Layer 10 of a small transformer language model trained on English Wikipedia (14 layers, counted from 0, width 128).
A neuron's activation on a vector x is SiLU(gate . x) times (in . x), where the dot is the dot product.

Input weights of the MLP neurons that the questions are about. A number n stands for (n - 500) times 0.00089.
n2 gate: 338,572,503,550,531,484,482,557,461,433,506,289,494,605,605,418,541,367,459,301,464,438,500,615,559,539,494,758,522,386,580,660,494,559,551,534,500,588,422,556,529,379,642,653,272,676,405,803,509,454,687,488,394,453,681,473,549,517,506,479,480,349,604,474,536,665,436,270,559,517,296,649,488,456,530,292,560,393,524,503,401,621,379,537,541,558,532,604,491,596,423,494,452,379,439,428,423,435,579,485,321,427,573,417,466,399,380,503,546,494,503,445,562,673,410,642,333,600,406,566,462,424,609,485,418,528,449,634
n10 gate: 496,414,703,719,416,459,690,500,511,611,401,576,430,353,285,567,597,376,552,304,332,338,330,379,252,529,615,306,478,572,460,409,617,610,405,352,420,729,444,500,542,599,545,409,433,316,676,469,364,715,660,457,534,531,375,623,518,527,549,458,512,480,601,483,567,441,529,301,500,620,405,575,624,422,635,454,376,648,561,617,570,458,579,335,537,648,607,609,333,607,471,531,136,428,334,398,493,420,470,475,383,475,538,557,626,485,625,587,456,695,428,466,298,716,393,672,579,522,578,476,289,547,514,431,525,776,656,245
n251 gate: 429,425,292,325,483,293,397,472,509,698,371,321,561,694,319,667,593,367,646,534,581,514,678,438,491,500,476,369,348,496,414,556,401,263,434,673,709,760,473,392,631,229,342,353,484,479,478,704,533,573,436,538,500,467,406,619,560,516,705,833,418,214,596,549,521,478,610,565,526,264,393,245,470,741,700,541,475,591,331,547,513,447,465,384,543,466,762,570,435,513,461,298,264,487,537,492,254,672,416,332,334,437,388,371,784,632,592,627,293,745,389,335,582,698,617,383,276,563,439,210,721,631,647,594,487,626,745,652
n272 gate: 615,546,754,454,366,318,466,623,323,589,443,629,488,476,630,524,645,829,444,649,443,670,465,455,409,539,435,484,676,581,516,279,461,370,466,584,316,347,443,477,526,571,286,387,523,539,318,379,418,331,496,666,623,392,608,391,633,728,439,730,579,457,725,806,458,277,364,214,377,518,496,489,496,512,431,492,267,705,628,508,528,231,333,377,552,360,544,349,424,456,476,553,418,260,422,324,677,535,480,608,606,132,631,545,592,480,254,434,579,450,463,588,519,437,603,585,355,539,416,542,577,504,430,531,346,359,606,341
n394 gate: 411,488,715,496,291,512,527,300,178,481,619,590,862,622,573,460,571,545,466,492,454,658,316,688,679,512,394,669,640,371,721,587,623,587,569,388,463,552,389,279,436,333,743,331,633,391,431,424,489,469,453,857,471,537,733,633,547,651,434,545,483,526,391,451,642,759,348,416,484,618,330,405,689,363,339,550,489,283,539,386,710,328,463,663,572,441,656,557,677,679,524,620,639,606,631,599,525,382,476,450,410,620,514,434,673,520,388,551,587,393,664,371,598,753,580,461,399,539,380,551,732,512,295,484,593,504,496,592
n454 gate: 619,334,685,603,756,439,500,679,623,703,737,609,631,575,788,625,673,508,561,673,471,491,504,580,545,416,425,396,467,423,504,480,650,606,359,463,500,569,448,602,550,418,504,682,438,392,642,310,434,738,625,280,555,331,346,379,480,306,394,465,466,349,612,608,241,459,528,504,328,413,626,666,512,405,516,571,677,641,396,338,451,542,563,361,619,665,603,648,335,471,369,598,492,483,765,696,391,748,492,624,592,735,440,702,281,629,532,275,655,390,315,584,299,573,242,357,695,592,343,461,525,544,635,504,349,280,513,360
n509 gate: 527,186,527,211,500,594,594,575,191,375,757,647,445,688,692,791,382,613,676,357,437,680,542,343,551,515,572,571,591,430,601,519,434,480,459,598,387,493,278,380,470,406,624,515,414,358,528,445,378,426,350,393,113,574,696,550,678,478,472,452,216,576,667,566,459,473,385,633,602,456,465,294,399,663,387,673,700,594,588,473,586,673,641,379,398,342,482,549,634,265,504,573,690,661,423,511,608,585,528,386,480,313,554,375,478,438,538,508,402,583,649,402,482,562,394,663,548,511,389,521,604,504,523,542,775,640,322,445
n2 in: 307,394,427,411,426,511,738,591,526,463,500,559,777,214,660,511,610,328,477,552,649,574,517,566,432,451,425,626,421,427,472,303,426,475,432,600,676,470,561,310,561,507,439,675,709,441,511,553,396,637,587,355,650,473,500,420,504,691,584,382,560,569,385,313,449,664,583,592,557,500,387,615,423,450,425,357,541,384,110,640,408,591,329,408,525,479,540,456,457,436,355,290,463,464,503,376,614,451,674,493,571,355,411,694,425,514,634,597,373,534,420,530,473,504,440,510,334,774,697,409,482,587,579,399,465,276,474,471
n10 in: 585,700,195,607,535,671,781,482,368,519,469,241,456,459,516,221,597,448,474,500,436,579,477,696,504,481,613,613,376,398,402,579,350,682,759,612,406,504,536,587,500,658,528,395,466,527,383,408,590,386,300,333,197,601,489,348,704,367,393,424,584,272,568,698,183,607,601,663,389,515,468,496,453,548,764,534,473,546,519,162,543,455,353,512,636,675,533,580,440,698,445,591,357,480,575,485,557,220,480,500,294,523,617,619,540,531,419,535,551,408,246,334,485,733,456,662,415,426,540,618,687,341,573,559,485,485,582,684
n251 in: 361,317,363,561,654,618,625,680,330,476,597,629,332,594,461,496,476,512,575,413,474,496,541,219,382,484,750,496,504,547,279,788,358,609,597,610,470,370,281,415,488,492,530,452,504,434,333,382,635,471,570,553,370,567,238,620,617,406,179,448,580,486,577,816,460,601,521,323,593,496,621,419,458,581,358,516,666,419,685,234,467,578,867,408,745,550,414,448,458,584,689,400,799,409,484,593,350,179,332,209,570,525,569,539,267,621,610,533,672,472,690,547,302,379,525,688,363,508,462,460,526,455,340,471,234,569,335,698
n272 in: 717,678,535,674,692,417,597,460,349,430,580,413,399,585,496,558,467,545,434,396,425,505,728,401,372,393,355,340,540,436,526,374,662,474,344,579,803,356,599,445,533,443,267,633,366,466,554,336,517,357,431,423,686,483,475,327,643,145,568,575,241,605,634,488,711,667,319,350,359,341,417,962,183,758,382,386,492,647,384,457,600,306,230,553,491,362,570,433,540,478,662,605,631,423,537,480,774,570,276,491,885,393,576,536,520,435,487,293,421,284,405,292,467,701,658,491,460,504,398,570,585,543,577,267,397,420,387,451
n394 in: 520,572,655,493,217,818,646,198,569,655,624,541,628,483,517,441,411,446,151,622,582,396,512,517,139,674,473,747,579,486,447,332,730,545,468,346,359,644,530,365,410,339,538,449,646,464,651,521,359,635,590,657,534,516,558,480,803,346,641,704,644,684,672,329,591,604,387,206,421,366,479,489,512,517,428,445,357,401,459,410,632,394,432,562,475,573,682,670,446,550,488,740,483,559,368,496,430,344,631,609,441,476,360,594,569,390,440,747,446,584,466,569,621,265,421,532,458,452,412,306,745,718,621,337,746,489,649,587
n454 in: 394,394,363,709,626,690,205,554,425,492,402,575,492,427,685,672,385,453,362,633,466,720,533,522,673,413,210,128,649,471,425,538,726,588,549,695,722,456,477,427,516,559,289,480,484,475,543,399,356,500,512,426,691,544,544,554,721,590,683,773,425,349,577,555,553,344,446,428,318,492,361,434,421,671,463,589,390,581,562,546,643,513,422,450,500,326,271,170,577,513,268,640,504,422,381,625,477,663,552,525,313,307,471,774,543,433,598,612,710,894,309,445,389,790,479,676,436,459,440,446,371,380,562,425,410,581,487,818
n509 in: 520,293,517,515,367,210,544,370,504,784,549,483,450,453,616,568,302,296,701,401,361,561,244,258,597,443,623,670,513,564,512,583,533,529,726,437,457,674,232,383,584,471,235,639,468,656,312,538,504,388,566,471,509,350,417,682,587,430,669,444,491,673,560,461,528,529,434,803,466,531,354,403,517,560,249,834,435,508,236,537,517,647,483,596,462,434,449,436,483,630,26,517,872,409,543,325,590,604,466,492,686,639,409,444,395,508,529,582,580,629,591,426,417,671,858,463,573,520,699,384,500,574,459,417,365,323,582,479

Each question shows a token from some text and the vector x that enters the MLP there. A number n stands for (n - 500) times 0.022.

"ear": 419,588,367,478,621,564,481,417,413,515,392,424,519,405,345,523,528,377,544,431,415,536,672,380,570,544,478,471,432,427,341,494,539,522,508,405,408,365,536,473,453,531,441,557,659,468,491,567,455,472,446,505,558,544,489,395,526,454,533,496,604,381,371,446,554,396,538,397,535,400,421,501,623,479,434,462,512,449,566,448,461,506,558,492,445,548,394,513,478,544,505,574,574,681,400,659,360,565,498,546,586,573,681,482,374,532,692,588,424,503,500,428,527,484,564,559,536,590,571,505,427,467,463,386,470,542,503,467
Which of these neurons fires most? n509

"her": 443,512,476,554,549,506,565,505,504,454,415,593,498,453,421,611,486,372,319,329,414,479,521,446,501,609,576,536,466,408,351,465,469,446,560,518,569,495,403,576,508,546,474,473,601,536,507,522,420,494,444,493,532,555,483,385,380,525,476,615,516,465,435,560,533,357,514,542,521,513,544,459,612,423,630,535,431,484,500,541,454,510,381,437,485,476,260,471,465,354,480,569,577,588,425,527,376,475,442,551,452,508,467,456,414,544,460,397,415,431,599,537,656,428,528,475,511,546,692,479,468,473,397,487,513,464,503,528
Which of these neurons fires most? n272

")": 505,549,455,617,531,530,603,357,490,484,595,530,502,434,553,507,498,524,426,411,560,544,454,465,512,594,455,508,409,522,449,356,511,682,451,565,555,543,557,414,296,512,487,607,424,612,512,679,382,390,485,519,575,526,586,581,610,623,483,620,732,462,485,407,502,484,527,516,492,510,496,584,623,516,560,488,502,497,587,488,507,457,568,469,439,487,471,574,422,438,583,554,516,524,478,563,400,461,556,575,516,561,559,440,421,581,491,556,473,519,567,419,440,448,562,507,526,364,583,427,434,498,413,402,561,669,447,431
Which of these neurons fires most? n394

" him": 576,487,422,551,632,436,532,414,456,529,490,560,474,491,467,476,396,313,477,532,373,593,583,503,638,500,515,548,471,382,407,490,499,574,459,470,532,566,551,539,554,554,391,520,614,582,572,584,578,346,372,459,574,386,494,414,423,412,491,579,637,443,507,518,582,558,555,448,469,643,542,563,617,510,487,512,415,385,486,442,486,477,548,460,355,357,484,637,445,384,572,465,471,574,495,643,303,534,571,517,611,546,667,470,454,547,619,498,428,530,587,446,473,536,429,492,489,530,548,553,502,491,433,455,563,393,401,466
Which of these neurons fires most? n394

"it": 411,641,512,448,632,541,460,444,423,465,532,525,508,496,386,483,450,461,381,431,448,553,566,488,556,568,520,500,497,429,277,532,641,553,455,467,506,336,486,609,586,573,443,536,476,551,508,460,491,569,337,459,414,483,459,506,404,362,498,667,559,460,439,437,539,439,448,478,625,498,439,447,640,577,585,400,451,480,552,380,445,405,555,420,385,513,433,431,499,532,565,534,585,547,422,628,368,413,490,547,461,538,668,469,356,600,598,624,419,502,534,509,604,499,480,535,535,617,611,510,340,465,411,447,557,486,460,420
Which of these neurons fires most? n509

" h": 538,506,368,574,520,469,531,486,513,477,622,553,484,461,479,553,391,405,411,475,454,593,601,378,642,600,583,667,522,526,468,559,526,577,431,444,526,458,494,618,433,549,486,542,635,350,573,400,294,301,410,392,462,422,446,584,388,581,518,586,590,404,442,522,540,370,494,554,506,564,557,498,423,574,559,520,414,467,463,496,412,574,399,487,449,583,425,468,508,360,547,516,437,583,478,485,411,549,477,563,324,520,535,449,507,541,580,551,538,440,572,467,650,507,587,489,655,586,603,476,491,551,502,507,494,488,511,635
The three highest activations, in order: n509, n272, n394

"at": 562,574,472,592,602,532,572,351,472,455,533,493,502,466,454,479,630,443,337,558,379,551,505,344,631,524,405,434,538,550,381,537,513,520,615,479,369,492,449,391,420,378,536,477,603,515,572,559,395,555,438,465,426,429,336,431,358,500,490,565,473,428,486,430,484,577,587,382,563,571,557,542,480,487,479,468,559,492,506,408,551,500,438,560,412,573,533,569,569,414,663,548,584,472,523,523,423,510,559,588,467,468,583,456,402,559,605,558,430,469,553,543,502,509,501,537,489,476,563,453,422,581,501,372,472,456,439,597
The most active neuron and its activation: n394, at about 1.7

"s": 598,523,414,453,512,486,518,499,496,520,528,491,531,472,479,561,460,523,346,440,450,534,530,541,564,600,550,528,471,411,381,403,413,578,455,384,437,503,506,531,296,592,458,478,538,500,476,647,403,462,411,440,542,469,365,499,470,411,383,646,622,439,487,419,411,400,413,512,572,537,421,487,654,446,592,456,618,583,542,562,454,500,532,422,298,613,399,524,476,385,574,500,472,610,502,621,483,456,505,515,583,501,593,502,384,550,617,535,447,515,515,445,674,557,614,437,519,482,571,386,513,466,425,421,531,584,358,498
The three highest activations, in order: n454, n272, n2

"ad": 466,479,457,418,556,487,505,471,369,422,493,407,483,403,505,636,560,395,361,472,480,475,552,519,549,515,432,555,450,419,390,430,524,477,367,537,505,418,553,450,493,545,490,573,477,497,375,594,406,468,468,494,437,433,535,463,461,602,423,616,628,476,480,518,480,473,458,467,550,555,527,476,561,470,538,499,463,513,510,446,423,435,429,494,435,570,389,572,642,539,490,494,572,529,515,527,327,472,535,482,542,471,510,415,442,651,473,486,400,616,518,471,582,421,535,425,455,618,509,467,383,539,441,445,387,578,536,515
The most active neuron and its activation: n2, at about 3.7

"ason": 418,579,572,488,581,516,433,379,423,495,582,616,564,486,412,503,498,397,445,400,537,452,585,416,640,493,544,558,409,526,515,443,577,506,483,508,491,485,479,450,399,512,486,470,563,659,569,798,437,430,489,540,460,432,580,458,448,460,454,412,566,417,447,475,555,499,585,416,554,499,399,522,509,500,455,414,455,362,564,537,472,527,509,475,425,473,391,542,573,446,543,520,476,608,411,493,484,480,547,433,527,524,452,487,384,632,667,469,403,376,535,393,585,543,537,485,440,586,576,496,500,520,616,488,446,508,505,554
Which of these neurons fires most? n2

"P": 353,613,416,590,486,594,445,414,535,430,587,535,578,501,465,523,449,516,460,407,420,576,459,534,542,613,466,423,330,530,448,403,487,446,408,512,444,607,388,501,489,516,415,516,502,458,419,737,439,543,481,459,570,484,449,442,494,628,580,548,579,417,353,493,453,456,512,515,508,437,533,503,587,523,443,511,446,421,510,484,449,458,457,258,449,499,408,632,437,386,498,603,550,514,490,431,492,548,622,540,477,457,475,468,359,685,499,456,566,485,534,435,560,484,554,423,525,440,526,496,405,527,565,443,552,562,519,606
Which of these neurons fires most? n272

" school": 489,557,488,503,547,362,462,350,476,499,542,587,494,412,486,458,497,535,448,313,418,534,603,376,603,517,469,466,413,592,369,419,423,591,435,580,429,408,466,507,449,467,482,554,504,508,461,589,322,430,341,455,612,408,467,389,551,477,532,660,628,421,464,383,524,554,513,482,548,474,419,596,523,444,437,494,380,402,361,548,465,456,502,478,354,450,434,536,490,518,444,502,513,598,333,420,377,514,493,500,590,593,395,455,390,609,556,462,439,450,557,573,552,456,527,511,462,455,644,591,435,391,419,290,475,548,429,453
The most active neuron and its activation: n10, at about 0.77

" s": 510,477,389,528,424,543,552,377,476,530,662,522,530,465,560,493,416,455,462,420,401,464,539,574,662,546,562,447,463,415,462,509,550,496,509,406,462,613,571,509,365,543,458,625,456,451,463,353,433,380,374,447,466,420,482,651,275,612,413,602,613,480,487,429,541,457,443,433,563,574,533,517,415,456,512,331,498,538,498,592,538,521,462,541,371,602,502,592,490,415,510,538,517,498,454,500,507,372,480,483,303,526,505,476,440,615,572,517,493,574,565,497,488,466,552,460,626,594,583,487,440,466,453,442,397,547,468,547
Which of these neurons fires most? n272

"er": 567,537,487,472,567,502,540,357,493,496,551,564,516,398,457,561,480,551,352,514,524,522,549,401,518,519,377,575,548,425,396,428,486,570,458,483,515,396,629,559,374,552,425,496,554,532,498,724,468,446,345,460,428,518,474,489,518,523,394,602,663,377,492,471,475,456,488,468,578,489,444,445,568,529,523,529,493,566,489,561,483,431,509,475,258,447,458,498,491,387,495,435,523,512,534,583,401,555,532,549,462,633,576,466,322,550,444,554,405,518,624,395,583,481,575,456,482,457,575,396,432,407,406,480,453,531,462,517
The most active neuron and its activation: n509, at about 0.22

"iff": 394,531,529,365,612,513,505,363,532,414,574,510,582,430,413,537,435,475,346,350,405,563,557,287,605,528,451,532,404,512,331,370,460,536,355,550,503,432,570,567,458,497,438,492,541,532,513,707,441,517,361,412,526,467,430,383,457,463,449,523,606,435,470,431,448,579,476,459,586,500,475,564,523,579,650,423,520,525,535,636,559,507,458,450,470,499,402,551,520,484,500,416,527,525,456,484,386,568,549,521,523,542,443,471,332,651,593,477,422,515,624,470,627,408,593,382,461,437,654,455,474,357,470,492,386,514,484,567
The most active neuron and its activation: n10, at about 0.55

" at the": 415,554,475,485,679,506,523,227,459,453,592,589,454,484,404,567,530,469,431,417,386,515,523,376,523,549,577,534,465,614,337,545,487,567,471,477,556,570,555,466,441,484,371,493,526,512,506,560,478,475,528,380,398,510,455,447,324,425,481,528,467,519,455,414,443,511,518,564,520,702,538,524,476,504,440,466,475,439,446,595,542,513,465,512,505,535,384,483,473,425,621,496,409,529,492,473,432,470,494,588,507,434,905,424,423,671,465,518,457,382,605,554,428,503,448,424,606,383,497,478,375,471,509,353,471,611,536,547
The most active neuron and its activation: n454, at about 0.67

"ch": 511,550,538,483,512,441,514,376,464,479,596,548,604,470,448,528,503,501,402,506,498,478,590,460,540,569,428,562,575,417,350,464,565,597,371,519,479,406,517,553,502,606,532,506,528,496,475,640,448,488,432,403,439,477,334,415,522,491,480,528,633,463,421,471,487,526,520,511,478,456,497,407,484,520,580,564,451,523,530,530,385,424,483,521,333,515,425,428,495,446,467,499,542,620,457,573,442,422,558,593,467,601,594,494,443,605,530,570,461,552,537,568,553,437,597,576,514,584,532,537,426,387,394,442,523,512,511,545
Which two neurons fire most, strongest first? n272, n509

" real": 515,545,489,584,550,553,483,340,378,521,506,492,636,459,472,415,432,481,464,391,393,485,632,417,491,666,582,476,528,469,323,609,468,547,484,520,338,527,554,367,480,463,554,511,548,405,468,429,389,489,364,536,475,483,450,392,397,422,468,697,538,587,393,377,560,501,476,531,626,650,490,612,494,537,609,469,447,491,395,458,464,491,361,571,440,415,381,584,422,355,519,529,512,386,532,407,398,522,489,513,683,382,519,450,475,647,574,437,454,494,502,592,488,456,529,544,400,518,651,583,468,482,458,298,394,563,489,574
Which of these neurons fires most? n454

" The": 503,607,518,661,624,509,571,224,480,512,566,532,485,501,458,552,450,347,417,460,330,515,433,385,509,539,543,471,492,496,420,523,430,553,509,550,434,528,546,363,347,440,414,473,526,589,462,547,432,507,524,458,367,485,411,421,453,567,591,616,513,521,473,385,486,446,500,519,462,594,642,570,438,407,454,471,490,445,357,433,478,401,486,612,511,504,447,588,503,339,586,498,500,463,483,483,426,522,510,598,468,446,880,489,359,544,584,545,442,356,463,518,415,408,539,517,538,483,488,384,383,491,556,457,556,508,447,503
Which two neurons fire most, strongest first? n454, n10

"th": 475,579,582,532,606,415,470,283,455,541,612,544,413,477,486,549,311,593,487,388,390,570,561,479,576,555,498,527,487,677,424,473,581,572,552,643,460,367,499,518,377,524,420,590,532,548,524,548,353,550,474,388,510,431,470,487,436,425,539,460,514,450,451,506,429,537,631,538,510,588,506,510,589,499,525,389,445,517,346,546,487,494,490,508,382,495,416,448,427,491,526,514,558,475,355,573,451,492,501,508,630,645,556,459,284,613,686,558,454,520,591,505,510,524,535,422,475,516,540,560,272,359,469,368,557,619,364,505
Which of these neurons fires most? n394

"10": 468,532,498,566,561,417,549,384,413,470,538,592,385,488,561,521,326,558,483,338,360,610,620,413,550,563,270,542,437,575,452,471,580,572,542,537,491,460,527,528,524,552,429,681,630,533,478,578,316,500,405,473,493,466,594,472,500,509,574,620,462,453,408,543,580,524,653,595,475,491,487,472,507,500,512,591,455,511,370,517,512,430,484,449,466,508,358,479,410,397,511,564,597,521,402,641,432,478,551,500,517,534,501,472,269,581,574,582,415,434,493,436,594,547,505,480,433,582,582,573,430,484,521,376,468,652,524,466
Which of these neurons fires most? n509

"ax": 523,544,508,551,497,551,408,430,458,421,516,547,525,472,381,501,501,418,366,571,552,406,502,477,463,555,546,513,452,476,443,510,605,523,337,492,472,483,562,445,446,548,465,575,416,551,496,818,427,542,496,488,460,410,583,560,505,604,443,525,552,437,473,598,437,492,516,481,511,533,527,451,526,416,461,527,494,434,516,474,513,445,395,474,406,589,314,530,515,418,507,518,562,649,465,503,364,433,485,445,538,539,447,482,435,671,636,455,467,556,516,437,586,509,553,516,486,576,528,416,438,458,444,445,435,459,533,532
The three highest activations, in order: n2, n272, n10